Layer 3 of a small transformer language model trained on English Wikipedia (11 layers, counted from 0, width 128).
A neuron adds its activation times its output weights to the MLP's output. To switch it off is to set its activation to zero at one token and run the rest of the model.

Output weights of the MLP neurons that the questions are about. A number n stands for (n - 500) times 0.0017.
n49: 562 221 440 561 856 258 441 369 359 470 822 616 430 557 518 401 509 829 535 290 570 602 735 406 610 584 569 246 557 568 758 449 778 216 666 760 213 518 315 476 523 486 33 548 359 649 592 363 753 500 325 451 356 673 449 622 456 445 423 555 345 409 559 513 337 538 591 741 650 624 658 449 477 412 371 542 373 500 578 323 564 260 518 298 608 698 620 500 709 538 400 380 472 638 432 221 558 380 482 558 565 559 505 522 819 384 390 551 382 640 187 509 197 694 676 341 551 496 575 353 583 222 333 352 657 593 851 554
n109: 577 469 451 487 454 607 451 600 640 324 606 641 722 340 400 377 710 367 252 276 394 426 500 644 682 374 638 627 453 557 754 392 676 537 390 560 456 378 386 500 417 625 531 504 702 407 433 513 570 560 406 145 618 700 538 351 747 368 537 360 604 496 586 444 729 328 341 322 570 576 397 192 433 517 272 640 294 513 641 520 405 496 455 383 330 602 786 743 615 415 462 440 574 321 474 240 361 291 468 592 340 873 518 723 508 411 383 635 372 760 533 496 424 307 592 399 319 620 538 550 451 450 638 782 601 680 545 699
n187: 546 898 316 386 184 307 407 231 397 200 327 505 627 491 428 417 630 694 534 729 312 736 285 564 500 505 220 541 369 504 514 514 580 368 283 472 391 663 609 500 159 378 479 564 620 601 440 567 706 444 486 343 477 717 518 406 457 442 403 339 504 607 607 522 611 519 517 481 301 510 612 505 541 532 590 348 594 295 572 730 562 673 487 251 541 541 635 314 686 495 696 744 460 545 820 533 462 478 509 823 631 544 786 572 315 555 641 468 740 559 278 836 527 554 437 514 209 591 459 88 545 618 577 531 325 262 251 526
n244: 538 435 837 661 315 400 665 716 312 553 663 188 684 335 635 290 457 528 434 548 595 250 452 524 335 694 315 633 592 486 757 533 325 372 491 490 500 464 846 362 505 745 443 496 513 327 340 267 593 360 701 451 287 625 391 531 460 268 445 546 576 736 458 622 196 302 290 598 187 359 446 647 363 477 598 409 515 364 480 381 570 675 565 539 481 362 351 269 597 600 436 744 481 495 743 427 275 618 357 762 789 675 545 272 556 605 646 362 721 391 413 658 939 472 566 529 557 729 276 249 386 608 594 359 341 505 403 834
n253: 638 354 495 406 321 505 373 903 631 396 268 429 495 178 486 533 891 370 274 577 505 252 337 486 689 542 361 363 558 527 380 583 596 437 548 424 710 541 568 310 698 630 422 609 628 586 482 598 141 764 595 681 369 630 584 548 598 399 582 445 598 436 587 500 409 428 794 568 523 875 354 171 603 854 509 334 291 543 574 318 684 389 883 235 519 486 329 640 555 396 504 728 767 444 446 524 641 549 606 505 543 509 529 470 245 396 365 650 315 729 359 362 724 333 467 674 383 278 585 454 350 500 612 612 374 529 408 147
n287: 457 613 218 369 716 358 470 301 421 589 460 554 466 488 492 543 457 489 743 496 608 655 366 233 749 431 492 697 587 381 579 447 496 463 572 317 364 452 392 568 591 508 550 651 731 752 493 524 689 484 325 660 592 353 615 651 489 398 589 218 391 316 481 394 474 665 397 778 451 586 435 777 488 328 538 628 429 449 693 437 489 618 418 453 306 442 610 282 272 395 417 595 402 479 564 638 361 485 340 636 322 601 468 407 504 500 374 438 648 446 720 579 458 386 676 562 450 653 500 466 486 634 599 323 482 576 301 734
n339: 361 444 468 371 542 380 375 712 304 482 435 311 595 566 713 500 531 470 370 345 397 641 542 305 461 368 484 126 582 526 737 594 559 463 493 481 516 456 453 390 515 606 384 472 646 756 578 286 373 523 615 571 795 400 295 468 417 604 551 830 385 348 674 561 603 225 384 445 448 512 493 530 473 301 556 542 438 578 401 607 541 683 507 492 435 680 485 341 430 534 378 609 452 417 480 765 516 283 453 630 405 371 667 729 492 581 461 675 546 333 389 433 394 449 455 542 633 460 576 519 490 692 700 638 631 369 722 438

Each question names a token from some text and the token that comes next. It shows the activations a of the neurons there, in the order above. A number n stands for (n - 500) times 0.004.

Then comes g, the gradient of the next token's log-probability with respect to the MLP's output, scaled to length 1. A neuron's effect is roughly proportional to its activation times (output weights . g). A number n stands for (n - 500) times 0.00089.

")", then " of"
a: 497 483 461 465 478 458 539
g: 477 509 677 524 542 393 566 547 425 419 624 407 282 669 441 593 594 582 546 382 393 594 241 345 429 545 454 481 365 497 494 414 419 568 557 266 639 427 452 596 546 519 599 423 412 499 443 429 332 488 449 552 617 546 588 542 486 599 560 611 521 511 388 446 542 475 330 557 578 473 252 679 692 551 532 675 425 601 439 457 620 312 382 511 653 421 452 571 557 455 516 519 530 534 510 471 349 510 581 461 693 551 368 549 738 471 609 469 508 495 522 422 384 450 552 466 449 538 551 517 476 493 466 425 503 446 837 389
Switching off which neuron hurts the next token most? n187

"-", then "down"
a: 484 482 495 969 486 465 493
g: 508 636 268 468 452 485 684 469 698 518 663 465 326 408 453 530 473 536 498 550 541 403 552 415 456 334 362 491 478 330 481 565 526 468 603 405 437 438 439 349 452 450 481 482 560 715 622 214 503 565 402 431 446 476 351 502 640 526 560 435 469 561 463 390 513 433 457 489 451 600 494 454 388 554 459 496 429 555 578 623 630 478 565 430 423 274 430 568 473 633 525 448 491 295 482 604 428 752 557 357 591 680 515 515 402 359 434 546 607 625 745 571 663 562 518 470 597 474 453 518 490 693 498 494 559 439 620 687
Switching off which neuron hurts the next token most? n244

" try", then "ing"
a: 464 686 471 495 500 458 474
g: 452 525 610 386 536 479 522 598 483 698 480 432 388 669 518 725 524 469 342 560 606 383 693 517 504 618 406 406 406 539 564 392 702 600 444 489 492 595 515 544 452 335 502 295 463 564 575 434 634 712 607 390 501 444 446 433 540 603 473 359 318 297 519 453 431 521 480 556 385 621 502 411 417 496 471 316 695 660 615 464 785 418 514 538 537 470 394 545 508 466 460 601 474 428 462 542 581 572 451 640 443 356 470 472 585 592 421 312 583 436 543 546 674 423 401 457 374 557 300 660 543 415 440 452 528 510 493 425
Which neuron, switched off, raises the next token's probability most? n109

" theme", then " with"
a: 465 467 496 497 481 485 619
g: 270 575 516 528 356 506 639 531 562 332 382 576 550 450 577 514 560 294 445 714 499 545 616 466 486 389 476 428 484 452 511 636 574 631 490 532 620 583 501 457 545 532 486 487 590 490 447 698 369 586 338 567 589 263 395 362 498 493 575 676 337 352 612 417 565 507 526 368 437 360 461 403 538 514 438 471 522 572 602 538 602 514 557 621 355 541 458 691 485 359 415 520 675 402 575 485 446 341 663 535 467 487 494 670 559 564 503 630 491 613 542 227 445 499 452 604 463 271 593 437 579 501 536 485 320 634 404 507
Switching off which neuron hurts the next token most? n339

"ained", then " fa"
a: 863 471 493 496 478 485 469
g: 367 435 550 458 330 618 474 482 323 685 505 419 526 586 437 635 510 534 446 427 636 557 409 551 481 650 450 566 715 405 571 663 561 276 532 536 444 581 473 568 472 467 542 301 291 443 433 502 614 534 480 516 702 501 552 528 418 630 409 465 608 359 560 326 336 387 618 292 445 596 545 399 566 554 438 543 580 618 613 514 455 223 517 680 482 461 599 548 455 536 342 522 485 570 619 472 612 536 445 522 411 579 364 400 478 470 548 358 425 404 411 749 585 466 427 371 367 603 549 515 574 523 641 513 473 563 569 513
Switching off which neuron hurts the next token most? n49

" every", then " race"
a: 500 500 498 473 745 654 494
g: 569 437 481 630 654 629 333 438 410 433 439 597 455 528 469 459 458 605 530 768 718 340 513 606 603 396 413 595 468 647 577 374 445 631 410 536 570 360 628 619 715 591 533 561 565 675 516 362 652 523 422 465 432 534 647 551 396 488 627 511 603 403 473 689 551 642 528 516 456 548 509 567 404 515 576 518 348 427 614 593 398 343 424 487 460 534 522 427 479 430 462 455 349 368 501 486 259 273 423 425 368 486 447 453 517 558 445 372 525 418 565 495 572 398 641 381 622 527 347 351 565 486 548 459 526 555 305 542
Switching off which neuron hurts the next token most? n287

"ery", then " week"
a: 482 495 458 500 462 458 458
g: 599 472 468 475 485 414 412 763 592 409 484 611 640 494 606 503 454 352 559 393 563 401 504 369 565 500 406 696 559 360 625 460 501 387 599 370 473 655 548 535 455 512 560 505 264 483 329 441 320 410 336 410 360 611 531 400 687 426 597 285 618 443 489 531 597 573 585 549 534 431 541 657 360 493 439 467 566 742 379 372 652 602 428 519 603 469 463 513 582 688 530 513 503 510 366 486 503 414 614 478 394 449 565 499 469 428 524 747 532 539 693 405 452 445 610 435 507 526 525 602 432 345 374 453 634 420 501 514
Switching off which neuron hurts the next token most? n187

" inter", then "net"
a: 500 463 745 493 463 473 487
g: 464 553 477 684 503 569 371 398 545 496 345 473 664 447 470 639 571 523 526 520 598 489 420 527 331 412 628 545 509 544 493 280 291 496 655 537 493 536 379 596 454 387 627 452 521 461 546 547 570 352 539 375 455 637 531 499 471 500 464 369 490 773 518 660 442 582 528 258 520 553 332 552 459 649 378 512 359 508 598 504 451 488 568 515 631 390 609 421 423 415 643 358 569 644 528 526 588 510 461 372 662 409 442 398 477 541 669 371 502 358 461 549 707 568 533 494 317 328 466 641 582 608 623 405 551 323 441 537
Switching off which neuron hurts the next token most? n187

" bl", then "og"
a: 481 807 460 499 478 488 479
g: 428 388 613 447 570 651 328 534 423 430 399 615 566 578 502 669 447 498 458 492 535 570 502 475 533 560 371 502 711 437 692 430 468 577 455 378 434 480 229 699 611 489 690 398 685 511 443 572 453 465 503 546 510 554 427 210 329 581 496 273 357 518 396 311 515 506 419 476 635 580 462 563 509 534 495 662 571 470 348 546 420 654 493 452 499 637 570 559 525 339 404 626 738 484 409 524 551 517 399 567 558 464 505 499 280 495 419 506 475 444 495 481 628 524 545 452 427 531 566 426 423 667 481 631 498 405 459 658
Switching off which neuron hurts the next token most? n109